Layer 7 of a small transformer language model trained on English Wikipedia (10 layers, counted from 0, width 64).
A neuron adds its activation times its output weights to the MLP's output. To switch it off is to set its activation to zero at one token and run the rest of the model.

Output weights of the MLP neurons that the questions are about. A number n stands for (n - 128) times 0.012.
n13: 137, 127, 169, 130, 102, 143, 88, 99, 135, 129, 141, 159, 123, 122, 143, 177, 131, 137, 160, 143, 149, 135, 162, 117, 93, 150, 133, 131, 117, 68, 113, 102, 153, 139, 97, 186, 153, 137, 154, 95, 129, 188, 121, 115, 123, 151, 94, 138, 128, 88, 163, 137, 148, 109, 121, 130, 94, 122, 122, 141, 96, 152, 135, 124
n14: 118, 144, 168, 114, 108, 128, 120, 63, 151, 143, 124, 109, 142, 177, 129, 88, 147, 131, 153, 118, 143, 155, 128, 74, 130, 135, 150, 141, 108, 115, 161, 142, 107, 128, 73, 112, 122, 112, 142, 155, 127, 143, 169, 99, 103, 128, 155, 99, 120, 133, 133, 121, 149, 104, 137, 127, 87, 126, 115, 127, 171, 75, 134, 123
n17: 133, 173, 136, 129, 101, 122, 142, 115, 134, 137, 174, 103, 139, 149, 105, 159, 145, 135, 118, 127, 125, 107, 177, 112, 133, 97, 94, 140, 155, 134, 148, 93, 135, 123, 137, 184, 146, 158, 168, 127, 108, 97, 147, 153, 124, 128, 132, 148, 134, 152, 124, 118, 125, 148, 87, 105, 114, 153, 130, 135, 98, 114, 69, 163
n21: 150, 141, 75, 152, 146, 112, 159, 122, 120, 152, 173, 131, 127, 133, 168, 101, 109, 141, 127, 103, 116, 110, 149, 181, 142, 111, 141, 121, 135, 128, 94, 148, 129, 162, 157, 115, 123, 158, 142, 132, 159, 131, 85, 194, 113, 132, 104, 148, 81, 130, 130, 118, 105, 133, 152, 156, 157, 121, 123, 133, 157, 141, 175, 146
n32: 113, 159, 109, 106, 116, 144, 106, 163, 121, 120, 158, 118, 135, 113, 113, 127, 163, 113, 189, 157, 129, 123, 146, 124, 128, 109, 78, 156, 117, 96, 138, 92, 101, 148, 147, 152, 127, 137, 143, 101, 141, 83, 102, 127, 150, 164, 116, 121, 64, 137, 112, 170, 155, 105, 111, 166, 124, 128, 119, 103, 154, 106, 132, 128
n40: 127, 73, 125, 134, 128, 99, 134, 132, 140, 123, 162, 136, 133, 86, 114, 180, 152, 95, 162, 114, 137, 97, 140, 171, 170, 142, 121, 174, 134, 148, 131, 115, 113, 114, 83, 86, 95, 123, 143, 148, 132, 160, 95, 115, 152, 154, 132, 112, 146, 123, 147, 122, 175, 142, 103, 127, 90, 108, 125, 133, 164, 74, 131, 149
n46: 112, 141, 125, 156, 96, 156, 115, 148, 174, 121, 74, 105, 118, 156, 158, 133, 135, 99, 122, 88, 143, 122, 188, 156, 161, 139, 128, 142, 106, 100, 64, 166, 118, 148, 130, 118, 130, 132, 109, 148, 115, 113, 139, 82, 86, 131, 114, 143, 156, 170, 133, 107, 149, 159, 127, 109, 127, 149, 137, 113, 130, 117, 151, 96
n50: 165, 155, 184, 90, 155, 148, 133, 114, 114, 148, 87, 84, 105, 152, 100, 108, 132, 89, 85, 96, 137, 82, 98, 104, 140, 183, 138, 159, 139, 143, 170, 123, 113, 132, 135, 126, 126, 131, 139, 151, 77, 90, 166, 132, 138, 124, 141, 133, 121, 82, 126, 104, 126, 107, 131, 139, 133, 77, 189, 147, 134, 96, 120, 155
n52: 135, 90, 106, 142, 153, 108, 115, 123, 121, 144, 123, 128, 116, 65, 104, 168, 77, 80, 134, 160, 149, 145, 102, 101, 153, 146, 146, 152, 138, 136, 93, 45, 137, 123, 134, 119, 119, 115, 176, 133, 152, 83, 134, 139, 135, 166, 112, 128, 111, 102, 128, 110, 116, 129, 150, 110, 142, 120, 91, 130, 183, 129, 180, 85
n53: 131, 111, 120, 161, 168, 84, 107, 131, 106, 120, 103, 157, 167, 126, 109, 110, 151, 149, 155, 143, 124, 160, 96, 153, 114, 156, 121, 145, 150, 133, 138, 123, 101, 111, 155, 104, 117, 149, 169, 77, 84, 180, 167, 151, 116, 136, 99, 147, 151, 160, 106, 150, 103, 95, 112, 139, 87, 137, 119, 126, 165, 125, 126, 113
n90: 88, 140, 127, 112, 92, 112, 142, 146, 163, 125, 153, 109, 137, 124, 140, 67, 143, 152, 142, 142, 153, 84, 123, 177, 107, 130, 158, 142, 108, 121, 127, 110, 96, 146, 122, 98, 138, 112, 130, 156, 120, 132, 132, 168, 88, 119, 117, 89, 97, 108, 128, 148, 136, 128, 127, 112, 146, 134, 175, 94, 237, 134, 99, 153
n92: 97, 105, 132, 122, 135, 102, 134, 107, 136, 128, 123, 115, 114, 127, 137, 169, 109, 129, 88, 119, 116, 119, 135, 145, 114, 110, 108, 124, 157, 163, 68, 138, 125, 133, 88, 135, 75, 118, 160, 113, 93, 153, 150, 100, 140, 85, 139, 130, 122, 187, 155, 138, 94, 106, 131, 148, 126, 157, 118, 130, 223, 130, 143, 129
n105: 148, 116, 149, 116, 132, 131, 119, 126, 117, 79, 117, 155, 135, 97, 162, 123, 112, 148, 129, 156, 130, 127, 109, 117, 131, 128, 96, 150, 137, 102, 84, 132, 153, 110, 148, 107, 116, 111, 125, 142, 155, 93, 123, 143, 144, 106, 90, 99, 140, 125, 154, 155, 179, 114, 116, 111, 138, 149, 127, 106, 208, 107, 132, 120
n109: 112, 136, 174, 56, 110, 133, 116, 134, 109, 173, 124, 133, 87, 128, 88, 107, 149, 132, 117, 153, 138, 134, 111, 103, 142, 83, 122, 157, 129, 119, 156, 109, 144, 102, 78, 118, 115, 125, 141, 105, 96, 173, 107, 83, 158, 139, 132, 151, 121, 133, 94, 155, 151, 161, 128, 170, 135, 122, 118, 164, 189, 149, 142, 117
n118: 185, 143, 107, 155, 123, 104, 99, 156, 145, 76, 118, 123, 132, 147, 140, 123, 162, 77, 101, 113, 63, 146, 88, 199, 122, 144, 124, 164, 108, 152, 138, 122, 105, 96, 153, 142, 140, 170, 137, 118, 141, 151, 93, 155, 88, 123, 162, 168, 87, 141, 90, 87, 144, 136, 141, 80, 42, 171, 138, 110, 123, 164, 149, 64
n124: 139, 116, 142, 106, 125, 120, 154, 153, 165, 134, 99, 114, 113, 121, 142, 178, 123, 110, 120, 151, 137, 105, 136, 142, 139, 107, 138, 126, 142, 112, 105, 154, 155, 157, 114, 129, 128, 170, 102, 127, 54, 137, 142, 124, 137, 139, 131, 161, 126, 150, 109, 143, 146, 149, 114, 153, 132, 154, 93, 137, 250, 155, 114, 117

Each question names a token from some text and the token that comes next. It shows the activations a of the neurons there, in the order above. A number n stands for (n - 128) times 0.05.

Then comes g, the gradient of the next token's log-probability with respect to the MLP's output, scaled to length 1. A neuron's effect is roughly proportional to its activation times (output weights . g). A number n stands for (n - 128) times 0.0036.

"42", then "), "
a: 128, 127, 132, 124, 127, 123, 114, 138, 129, 131, 121, 126, 122, 97, 118, 120
g: 142, 112, 182, 139, 123, 176, 163, 148, 88, 121, 115, 104, 95, 243, 92, 150, 96, 108, 148, 136, 133, 149, 111, 112, 138, 164, 80, 124, 135, 128, 172, 102, 139, 176, 149, 82, 132, 125, 154, 119, 92, 164, 133, 195, 143, 94, 149, 89, 172, 140, 92, 137, 45, 129, 140, 175, 120, 32, 117, 151, 167, 149, 144, 96
Which neuron, switched off, lowers the next token's probability most? n50

"G", then "y"
a: 130, 131, 46, 130, 132, 130, 126, 126, 129, 130, 116, 126, 111, 127, 120, 135
g: 145, 133, 120, 147, 85, 126, 110, 107, 168, 127, 122, 96, 137, 114, 115, 117, 124, 176, 93, 146, 193, 129, 135, 76, 124, 131, 172, 163, 72, 131, 93, 147, 46, 116, 204, 142, 134, 111, 75, 130, 37, 161, 89, 72, 104, 162, 119, 94, 133, 114, 99, 63, 74, 122, 136, 136, 138, 214, 112, 96, 118, 102, 103, 111
Which two neurons, each switched off alone, lower its probability most, in order? n105, n17

"stated ", then "that "
a: 126, 135, 128, 137, 133, 149, 147, 129, 124, 105, 109, 130, 123, 128, 133, 117
g: 171, 65, 163, 96, 108, 109, 121, 156, 124, 122, 149, 113, 89, 85, 136, 118, 138, 205, 153, 82, 160, 156, 127, 148, 40, 112, 107, 141, 120, 128, 155, 103, 131, 165, 146, 139, 82, 93, 167, 92, 120, 165, 212, 142, 83, 160, 112, 138, 203, 112, 188, 128, 151, 191, 113, 127, 112, 105, 57, 120, 163, 156, 120, 128
Which neuron, switched off, raises the next token's probability most? n53

"oo", then ") "
a: 146, 134, 124, 134, 118, 126, 127, 128, 123, 126, 120, 132, 128, 136, 114, 105
g: 104, 150, 179, 141, 191, 229, 144, 141, 75, 122, 81, 136, 100, 148, 82, 90, 94, 144, 128, 94, 128, 125, 127, 126, 128, 155, 144, 80, 132, 113, 124, 76, 129, 142, 106, 163, 65, 173, 119, 102, 100, 100, 190, 190, 168, 84, 99, 152, 174, 98, 114, 181, 101, 199, 142, 130, 99, 78, 99, 134, 133, 130, 104, 127
Which neuron, switched off, lowers the next token's probability most? n118

"the ", then "past "
a: 127, 130, 138, 131, 139, 125, 128, 127, 122, 108, 129, 123, 132, 127, 126, 118
g: 116, 174, 133, 136, 116, 145, 123, 154, 130, 81, 136, 113, 89, 110, 106, 90, 121, 111, 91, 111, 61, 60, 125, 171, 111, 95, 90, 171, 113, 150, 160, 119, 199, 185, 80, 155, 143, 152, 115, 214, 105, 102, 167, 157, 121, 135, 69, 136, 132, 157, 103, 97, 108, 123, 49, 85, 87, 179, 138, 123, 144, 57, 111, 117
Which neuron, switched off, lowers the next token's probability most? n17

"album ", then "has "
a: 129, 114, 134, 161, 125, 159, 126, 131, 131, 127, 136, 129, 74, 103, 135, 113
g: 148, 144, 66, 123, 136, 173, 127, 140, 103, 114, 101, 133, 147, 101, 135, 99, 105, 121, 118, 123, 41, 119, 128, 117, 144, 117, 125, 142, 213, 137, 108, 232, 163, 173, 177, 128, 100, 119, 176, 130, 169, 144, 79, 159, 94, 88, 159, 144, 93, 98, 173, 145, 150, 69, 122, 100, 123, 112, 93, 79, 123, 159, 209, 149
Which neuron, switched off, lowers the next token's probability most? n21

"session", then "s"
a: 126, 122, 138, 126, 79, 128, 125, 124, 129, 132, 126, 129, 125, 142, 129, 80
g: 135, 164, 156, 208, 121, 119, 110, 92, 95, 123, 67, 147, 119, 140, 115, 131, 129, 154, 80, 126, 160, 125, 150, 95, 126, 171, 127, 121, 110, 141, 140, 214, 140, 136, 144, 137, 129, 114, 179, 158, 237, 111, 205, 198, 189, 127, 184, 174, 142, 173, 103, 78, 108, 144, 160, 110, 128, 146, 138, 162, 128, 123, 138, 105
Which neuron, switched off, lowers the next token's probability most? n32

"this ", then "album "
a: 133, 129, 140, 42, 130, 133, 125, 122, 133, 120, 120, 130, 100, 128, 130, 114
g: 115, 115, 104, 170, 92, 112, 136, 107, 109, 140, 119, 136, 101, 158, 80, 199, 227, 76, 106, 67, 110, 166, 151, 106, 140, 102, 148, 153, 109, 98, 152, 208, 155, 148, 166, 179, 39, 110, 121, 101, 93, 86, 159, 130, 120, 141, 110, 83, 116, 104, 129, 145, 151, 126, 115, 110, 103, 103, 154, 177, 118, 162, 127, 57
Which two neurons, each switched off alone, lower its probability most, in order? n21, n105

"since ", then "the "
a: 128, 140, 142, 117, 127, 155, 121, 127, 143, 117, 133, 130, 106, 131, 134, 118
g: 124, 58, 134, 106, 175, 126, 129, 155, 161, 89, 128, 132, 181, 101, 127, 121, 118, 164, 92, 121, 142, 153, 167, 148, 117, 91, 92, 145, 120, 188, 183, 105, 94, 176, 118, 75, 182, 158, 116, 83, 120, 201, 113, 125, 110, 83, 98, 80, 168, 163, 171, 91, 160, 94, 83, 107, 81, 132, 178, 127, 120, 166, 132, 206
Which neuron, switched off, lowers the next token's probability most? n40

"ers ", then "were "
a: 115, 118, 127, 114, 129, 128, 131, 129, 128, 135, 138, 134, 92, 51, 125, 113
g: 163, 109, 100, 214, 182, 117, 110, 119, 91, 111, 27, 102, 119, 128, 149, 112, 152, 148, 111, 122, 108, 73, 103, 170, 130, 128, 106, 196, 162, 91, 144, 159, 97, 198, 165, 102, 119, 172, 163, 138, 183, 146, 118, 138, 143, 117, 88, 72, 132, 117, 129, 169, 126, 104, 77, 132, 125, 75, 76, 161, 133, 116, 184, 126
Which neuron, switched off, lowers the next token's probability most? n109

"the ", then "Lab"
a: 127, 124, 135, 127, 137, 128, 126, 130, 122, 114, 125, 122, 132, 122, 128, 117
g: 129, 141, 138, 141, 163, 224, 123, 169, 170, 119, 101, 106, 143, 82, 151, 95, 195, 128, 103, 127, 93, 197, 156, 118, 80, 108, 101, 156, 131, 101, 115, 107, 140, 123, 156, 117, 156, 133, 120, 124, 166, 140, 115, 171, 122, 116, 223, 59, 153, 82, 102, 170, 116, 143, 132, 131, 80, 115, 144, 69, 82, 183, 95, 79
Which two neurons, each switched off alone, lower its probability most, in order? n124, n92

"that ", then "they "
a: 130, 150, 134, 180, 143, 136, 140, 125, 98, 108, 122, 125, 109, 130, 132, 120
g: 150, 120, 116, 171, 100, 136, 179, 94, 107, 96, 100, 157, 78, 154, 135, 82, 109, 117, 140, 160, 112, 67, 87, 94, 82, 167, 86, 145, 51, 144, 135, 136, 220, 110, 100, 105, 120, 122, 143, 103, 135, 127, 153, 106, 152, 137, 36, 87, 147, 91, 145, 159, 129, 108, 109, 117, 198, 116, 80, 65, 99, 113, 105, 166
Which neuron, switched off, raises the next token's probability most? n21

"two ", then "sons "
a: 128, 156, 129, 149, 129, 128, 128, 126, 128, 122, 82, 131, 97, 145, 127, 116
g: 158, 126, 139, 140, 128, 160, 171, 112, 111, 62, 80, 104, 144, 198, 157, 123, 167, 113, 80, 80, 72, 63, 151, 183, 103, 127, 110, 88, 125, 109, 132, 117, 92, 96, 176, 156, 165, 119, 73, 174, 121, 128, 124, 112, 170, 172, 112, 166, 111, 106, 86, 118, 121, 206, 140, 155, 117, 133, 139, 170, 194, 111, 162, 65
Which neuron, switched off, raises the next token's probability most? n124

"from ", then "a "
a: 125, 115, 125, 127, 129, 127, 129, 127, 142, 135, 145, 113, 128, 130, 135, 117
g: 130, 144, 135, 62, 81, 71, 169, 106, 111, 141, 79, 100, 112, 202, 108, 120, 110, 111, 117, 111, 116, 72, 137, 134, 100, 112, 146, 122, 98, 164, 105, 120, 107, 176, 123, 165, 159, 118, 127, 144, 81, 197, 50, 160, 170, 96, 150, 95, 173, 154, 158, 98, 108, 141, 110, 152, 133, 103, 204, 154, 127, 216, 99, 95
Which neuron, switched off, lowers the next token's probability most? n90

"inner ", then "circ"
a: 125, 90, 137, 138, 114, 123, 128, 122, 129, 128, 77, 127, 126, 143, 132, 116
g: 160, 147, 154, 106, 114, 96, 72, 196, 152, 145, 202, 158, 131, 129, 91, 125, 134, 102, 218, 108, 126, 87, 228, 98, 145, 146, 145, 115, 204, 109, 123, 97, 129, 132, 63, 157, 118, 117, 124, 86, 189, 110, 143, 111, 163, 114, 95, 182, 109, 156, 139, 140, 108, 134, 142, 91, 179, 149, 139, 131, 116, 139, 90, 168
Which two neurons, each switched off alone, lower its probability most, in order? n14, n17

"ary ", then "state"
a: 133, 106, 137, 120, 127, 135, 128, 135, 128, 135, 72, 128, 89, 129, 132, 120
g: 105, 173, 161, 164, 200, 179, 178, 69, 134, 170, 104, 144, 142, 113, 109, 141, 90, 179, 98, 123, 159, 129, 107, 115, 106, 154, 109, 119, 174, 127, 125, 104, 168, 163, 100, 135, 104, 113, 142, 136, 132, 101, 166, 106, 176, 118, 195, 214, 107, 65, 107, 104, 137, 88, 128, 137, 22, 131, 96, 94, 117, 130, 141, 166
Which neuron, switched off, lowers the next token's probability most? n90

"t", then "-"
a: 127, 124, 143, 126, 134, 143, 128, 131, 133, 127, 133, 141, 131, 124, 133, 88
g: 129, 116, 92, 151, 142, 118, 154, 137, 178, 98, 91, 148, 122, 154, 124, 155, 224, 87, 173, 169, 114, 161, 106, 111, 137, 155, 190, 80, 170, 156, 93, 156, 146, 143, 126, 103, 129, 156, 74, 130, 83, 126, 114, 105, 113, 154, 176, 135, 215, 38, 77, 119, 138, 160, 103, 88, 123, 143, 150, 82, 166, 119, 102, 168
Which neuron, switched off, lowers the next token's probability most? n40

"0 ", then "households"
a: 121, 132, 121, 127, 129, 135, 127, 135, 130, 117, 130, 134, 8, 186, 140, 125
g: 182, 123, 141, 133, 155, 178, 223, 129, 145, 123, 194, 125, 119, 158, 156, 102, 111, 128, 105, 153, 94, 105, 148, 145, 150, 147, 120, 134, 116, 127, 145, 118, 133, 158, 108, 187, 136, 101, 119, 145, 189, 105, 208, 78, 162, 140, 96, 125, 165, 134, 62, 160, 163, 151, 153, 133, 32, 90, 120, 158, 191, 80, 137, 105
Which neuron, switched off, lowers the next token's probability most? n109

", ", then "which "
a: 132, 136, 126, 128, 150, 144, 128, 126, 119, 121, 129, 124, 126, 134, 127, 116
g: 189, 128, 124, 6, 136, 165, 106, 169, 66, 64, 125, 155, 156, 116, 133, 175, 85, 133, 145, 152, 163, 136, 129, 156, 93, 108, 133, 99, 98, 166, 159, 84, 109, 149, 131, 117, 132, 116, 135, 45, 147, 156, 152, 176, 123, 92, 90, 80, 154, 129, 167, 162, 179, 116, 95, 132, 148, 96, 111, 103, 177, 159, 127, 103
Which neuron, switched off, lowers the next token's probability most? n32

". ", then "Th"
a: 128, 138, 128, 125, 129, 129, 128, 128, 60, 98, 130, 112, 130, 133, 126, 123
g: 162, 165, 66, 124, 149, 115, 114, 117, 161, 52, 120, 110, 137, 90, 167, 122, 117, 146, 118, 145, 165, 137, 129, 35, 114, 85, 94, 144, 100, 130, 163, 134, 127, 111, 135, 98, 181, 196, 102, 118, 69, 147, 81, 129, 85, 153, 96, 139, 125, 154, 74, 124, 117, 111, 179, 78, 176, 186, 61, 155, 150, 90, 92, 153
Which neuron, switched off, raises the next token's probability most? n53

"November ", then "125"
a: 128, 112, 150, 129, 128, 129, 128, 136, 133, 124, 129, 121, 100, 140, 138, 120
g: 172, 136, 188, 121, 130, 151, 150, 115, 86, 193, 123, 115, 129, 114, 192, 148, 115, 169, 157, 143, 122, 81, 169, 105, 157, 146, 201, 55, 157, 129, 127, 91, 38, 97, 170, 174, 150, 160, 48, 121, 142, 144, 183, 102, 111, 163, 100, 175, 152, 98, 160, 141, 121, 85, 112, 161, 120, 115, 146, 96, 123, 109, 123, 113
Which neuron, switched off, raises the next token's probability most? n118

"state", then "."
a: 129, 127, 129, 127, 123, 127, 127, 125, 100, 128, 130, 127, 125, 140, 136, 92
g: 103, 162, 80, 158, 160, 145, 159, 120, 28, 206, 142, 174, 166, 129, 140, 102, 175, 169, 110, 127, 179, 73, 183, 153, 95, 125, 125, 129, 80, 102, 96, 110, 137, 129, 133, 181, 156, 106, 153, 164, 105, 89, 140, 126, 118, 141, 88, 85, 51, 86, 123, 122, 183, 101, 66, 136, 146, 137, 118, 128, 140, 83, 133, 132
Which neuron, switched off, raises the next token's probability most? n118

"runs ", then "con"
a: 123, 124, 129, 146, 135, 120, 128, 133, 129, 97, 129, 100, 130, 72, 129, 111
g: 181, 147, 169, 130, 142, 150, 169, 193, 137, 142, 106, 162, 164, 77, 76, 140, 90, 127, 52, 138, 143, 143, 150, 141, 183, 134, 65, 109, 198, 151, 96, 115, 104, 96, 123, 125, 129, 121, 181, 141, 205, 165, 108, 133, 128, 99, 158, 130, 147, 132, 123, 65, 141, 101, 81, 149, 108, 105, 71, 65, 92, 168, 149, 91
Which two neurons, each switched off alone, lower its probability most, in order? n109, n124

"Serb", then "s "
a: 129, 127, 133, 129, 107, 129, 127, 128, 130, 133, 130, 133, 130, 128, 132, 114
g: 175, 103, 132, 186, 118, 132, 36, 107, 141, 152, 162, 98, 122, 91, 108, 136, 183, 93, 149, 104, 45, 120, 83, 119, 173, 183, 100, 150, 127, 127, 92, 116, 119, 98, 170, 141, 122, 105, 134, 170, 64, 151, 130, 197, 154, 108, 186, 114, 183, 167, 110, 117, 120, 104, 168, 173, 157, 123, 118, 128, 123, 81, 116, 185
Which two neurons, each switched off alone, lower its probability most, in order? n124, n53

", ", then "it"
a: 126, 134, 129, 143, 143, 164, 127, 128, 110, 93, 125, 128, 127, 129, 128, 116
g: 148, 40, 124, 169, 148, 157, 109, 119, 145, 156, 205, 129, 177, 93, 147, 149, 134, 162, 90, 169, 141, 161, 145, 113, 142, 95, 125, 135, 103, 173, 99, 81, 152, 106, 172, 146, 184, 152, 122, 167, 153, 158, 114, 38, 123, 76, 98, 173, 107, 168, 167, 65, 116, 142, 85, 116, 91, 158, 169, 101, 125, 90, 112, 100
Which neuron, switched off, lowers the next token's probability most? n40

"February ", then "200"
a: 127, 95, 167, 133, 128, 125, 128, 133, 129, 136, 130, 126, 82, 132, 127, 120
g: 189, 117, 109, 150, 76, 74, 136, 116, 149, 143, 138, 179, 101, 81, 137, 137, 149, 192, 87, 87, 120, 116, 132, 123, 83, 85, 78, 52, 73, 146, 123, 130, 145, 158, 109, 131, 161, 77, 84, 100, 170, 101, 114, 143, 153, 156, 159, 172, 130, 114, 83, 175, 148, 147, 148, 134, 167, 102, 144, 165, 122, 66, 124, 38
Which neuron, switched off, lowers the next token's probability most? n14

"one", then ", "
a: 124, 127, 100, 145, 118, 135, 94, 131, 113, 136, 125, 129, 128, 137, 130, 109
g: 177, 146, 146, 144, 171, 188, 94, 135, 114, 130, 198, 98, 67, 169, 111, 130, 34, 112, 141, 137, 131, 141, 174, 172, 161, 135, 109, 147, 117, 102, 149, 102, 132, 104, 145, 195, 142, 132, 117, 97, 96, 175, 108, 65, 102, 102, 108, 126, 170, 211, 177, 124, 141, 65, 142, 173, 88, 79, 112, 142, 121, 144, 141, 136
Which neuron, switched off, lowers the next token's probability most? n52

"one ", then "quar"
a: 127, 128, 135, 138, 134, 127, 115, 129, 131, 74, 129, 134, 10, 223, 134, 124
g: 85, 135, 191, 156, 153, 205, 138, 146, 70, 100, 103, 105, 158, 169, 80, 135, 128, 73, 117, 150, 112, 198, 140, 117, 162, 121, 182, 135, 200, 142, 140, 160, 130, 85, 163, 142, 116, 117, 121, 169, 115, 197, 105, 122, 164, 103, 125, 144, 147, 126, 143, 89, 126, 50, 65, 115, 143, 160, 82, 130, 96, 72, 145, 120
Which neuron, switched off, lowers the next token's probability most? n105

"ya ", then "remained "
a: 120, 126, 131, 136, 129, 129, 125, 125, 127, 136, 134, 130, 89, 106, 118, 119
g: 166, 145, 90, 148, 118, 125, 119, 207, 98, 165, 130, 105, 117, 154, 136, 107, 132, 169, 117, 87, 50, 27, 133, 141, 104, 129, 185, 180, 174, 143, 192, 109, 86, 148, 122, 128, 138, 128, 160, 117, 144, 123, 143, 166, 137, 82, 91, 74, 93, 96, 137, 165, 122, 120, 93, 119, 179, 85, 138, 76, 110, 70, 130, 173
Which neuron, switched off, lowers the next token's probability most? n109

". ", then "At "
a: 128, 141, 123, 130, 141, 129, 129, 128, 42, 118, 133, 101, 131, 137, 128, 124
g: 111, 150, 211, 153, 177, 135, 136, 126, 101, 117, 178, 154, 106, 155, 126, 123, 131, 126, 129, 178, 73, 143, 76, 162, 116, 86, 157, 74, 70, 84, 157, 59, 52, 136, 95, 74, 141, 169, 81, 140, 94, 157, 171, 88, 137, 109, 179, 111, 111, 152, 161, 163, 174, 148, 102, 140, 154, 154, 117, 97, 178, 121, 150, 123
Which neuron, switched off, lowers the next token's probability most? n52

"reg", then "n"
a: 125, 122, 130, 128, 127, 136, 130, 128, 128, 124, 127, 124, 140, 119, 127, 108
g: 166, 149, 59, 164, 137, 129, 117, 78, 140, 100, 102, 110, 97, 107, 99, 130, 153, 135, 65, 119, 87, 136, 68, 114, 131, 117, 95, 91, 150, 149, 100, 130, 71, 81, 116, 120, 162, 83, 120, 116, 162, 146, 127, 124, 92, 76, 48, 143, 140, 83, 138, 184, 56, 105, 90, 117, 130, 130, 106, 148, 108, 119, 199, 214
Which two neurons, each switched off alone, lower its probability most, in order? n124, n109

"M", then "on "
a: 132, 114, 116, 128, 126, 126, 127, 134, 129, 129, 126, 130, 132, 127, 130, 113
g: 83, 119, 104, 115, 105, 117, 136, 134, 150, 129, 158, 178, 105, 141, 83, 120, 134, 156, 140, 90, 113, 132, 84, 175, 107, 176, 174, 166, 149, 131, 123, 116, 57, 138, 67, 84, 165, 61, 92, 138, 112, 187, 54, 122, 63, 92, 114, 65, 115, 110, 124, 154, 108, 107, 155, 129, 106, 118, 233, 138, 106, 144, 97, 115
Which two neurons, each switched off alone, lower its probability most, in order? n124, n17

"ext", then "re"
a: 126, 123, 141, 139, 138, 146, 92, 138, 124, 147, 119, 131, 136, 128, 124, 130
g: 144, 94, 133, 130, 203, 135, 116, 120, 179, 164, 141, 184, 69, 111, 140, 149, 142, 124, 107, 111, 170, 149, 92, 90, 113, 121, 83, 156, 145, 204, 134, 149, 18, 141, 146, 110, 107, 138, 122, 73, 146, 126, 152, 218, 110, 85, 140, 138, 107, 100, 69, 125, 93, 124, 60, 125, 121, 157, 114, 120, 100, 123, 154, 166
Which neuron, switched off, lowers the next token's probability most? n46

". ", then "By "
a: 128, 139, 126, 126, 131, 128, 128, 128, 46, 111, 133, 108, 131, 141, 125, 123
g: 147, 175, 155, 145, 153, 95, 172, 136, 67, 133, 187, 130, 112, 159, 151, 135, 73, 133, 170, 143, 105, 92, 90, 128, 149, 118, 142, 148, 127, 86, 170, 85, 86, 112, 165, 75, 115, 144, 7, 154, 99, 144, 199, 60, 171, 55, 156, 106, 130, 115, 127, 124, 101, 120, 126, 139, 143, 180, 140, 138, 137, 142, 129, 109
Which neuron, switched off, lowers the next token's probability most? n52

"==", then "\n"
a: 132, 126, 119, 122, 132, 84, 122, 132, 126, 136, 128, 177, 134, 126, 120, 142
g: 169, 163, 124, 157, 74, 112, 160, 176, 122, 142, 126, 143, 101, 133, 184, 150, 167, 102, 147, 164, 144, 147, 106, 107, 166, 155, 35, 173, 131, 184, 131, 186, 170, 86, 168, 135, 114, 145, 141, 131, 117, 82, 104, 91, 123, 231, 101, 129, 83, 128, 113, 89, 159, 140, 137, 89, 149, 197, 100, 95, 135, 96, 106, 99
Which neuron, switched off, raises the next token's probability most? n92

"Kingdom ", then "of "
a: 125, 112, 142, 104, 132, 133, 132, 129, 104, 131, 135, 124, 87, 81, 134, 119
g: 129, 60, 169, 107, 88, 83, 130, 120, 181, 141, 189, 87, 119, 51, 162, 128, 217, 135, 113, 187, 61, 117, 70, 128, 145, 93, 143, 102, 83, 105, 109, 82, 155, 128, 175, 157, 186, 98, 160, 127, 167, 122, 145, 127, 154, 147, 71, 126, 132, 137, 120, 119, 138, 113, 169, 93, 106, 83, 124, 115, 152, 103, 92, 148
Which neuron, switched off, raises the next token's probability most? n105

"ual ", then "six"
a: 125, 111, 138, 127, 132, 134, 125, 128, 127, 106, 39, 127, 112, 141, 128, 116
g: 117, 121, 190, 168, 107, 132, 104, 176, 118, 150, 70, 130, 157, 113, 163, 124, 139, 105, 121, 130, 86, 102, 192, 100, 167, 138, 205, 107, 118, 140, 153, 72, 64, 168, 58, 168, 106, 127, 103, 158, 122, 113, 151, 165, 110, 170, 85, 181, 107, 163, 164, 179, 109, 123, 136, 134, 112, 98, 100, 123, 119, 70, 198, 178
Which neuron, switched off, lowers the next token's probability most? n105

"the ", then "riv"
a: 125, 125, 134, 127, 135, 125, 125, 127, 130, 112, 97, 115, 131, 124, 125, 115
g: 90, 78, 138, 180, 158, 104, 126, 47, 110, 88, 189, 104, 213, 133, 136, 117, 85, 195, 49, 117, 135, 145, 74, 67, 89, 181, 148, 138, 116, 119, 105, 125, 113, 92, 126, 87, 106, 185, 168, 107, 157, 144, 171, 182, 84, 167, 113, 112, 149, 128, 123, 140, 124, 165, 117, 155, 131, 122, 139, 128, 129, 146, 161, 143
Which neuron, switched off, lowers the next token's probability most? n124

"govern", then "ors "
a: 123, 125, 134, 128, 128, 127, 125, 136, 125, 145, 132, 143, 125, 120, 125, 114
g: 113, 145, 142, 154, 116, 177, 159, 99, 157, 97, 88, 100, 133, 114, 113, 107, 107, 126, 106, 74, 126, 77, 138, 135, 112, 166, 134, 153, 116, 141, 135, 139, 154, 131, 102, 43, 35, 163, 165, 117, 146, 130, 172, 128, 161, 172, 185, 86, 111, 144, 95, 204, 222, 107, 137, 128, 184, 136, 168, 182, 120, 139, 145, 88
Which neuron, switched off, lowers the next token's probability most? n50

"as ", then "many "
a: 131, 132, 115, 160, 137, 130, 125, 128, 104, 122, 136, 115, 128, 112, 131, 120
g: 155, 94, 108, 163, 152, 155, 80, 145, 140, 71, 115, 184, 121, 135, 152, 73, 95, 129, 150, 76, 161, 106, 142, 118, 111, 106, 135, 186, 146, 176, 159, 89, 92, 154, 79, 160, 147, 107, 53, 113, 71, 123, 155, 150, 95, 144, 141, 127, 75, 134, 131, 93, 37, 155, 88, 120, 94, 169, 111, 133, 90, 170, 191, 103
Which neuron, switched off, lowers the next token's probability most? n109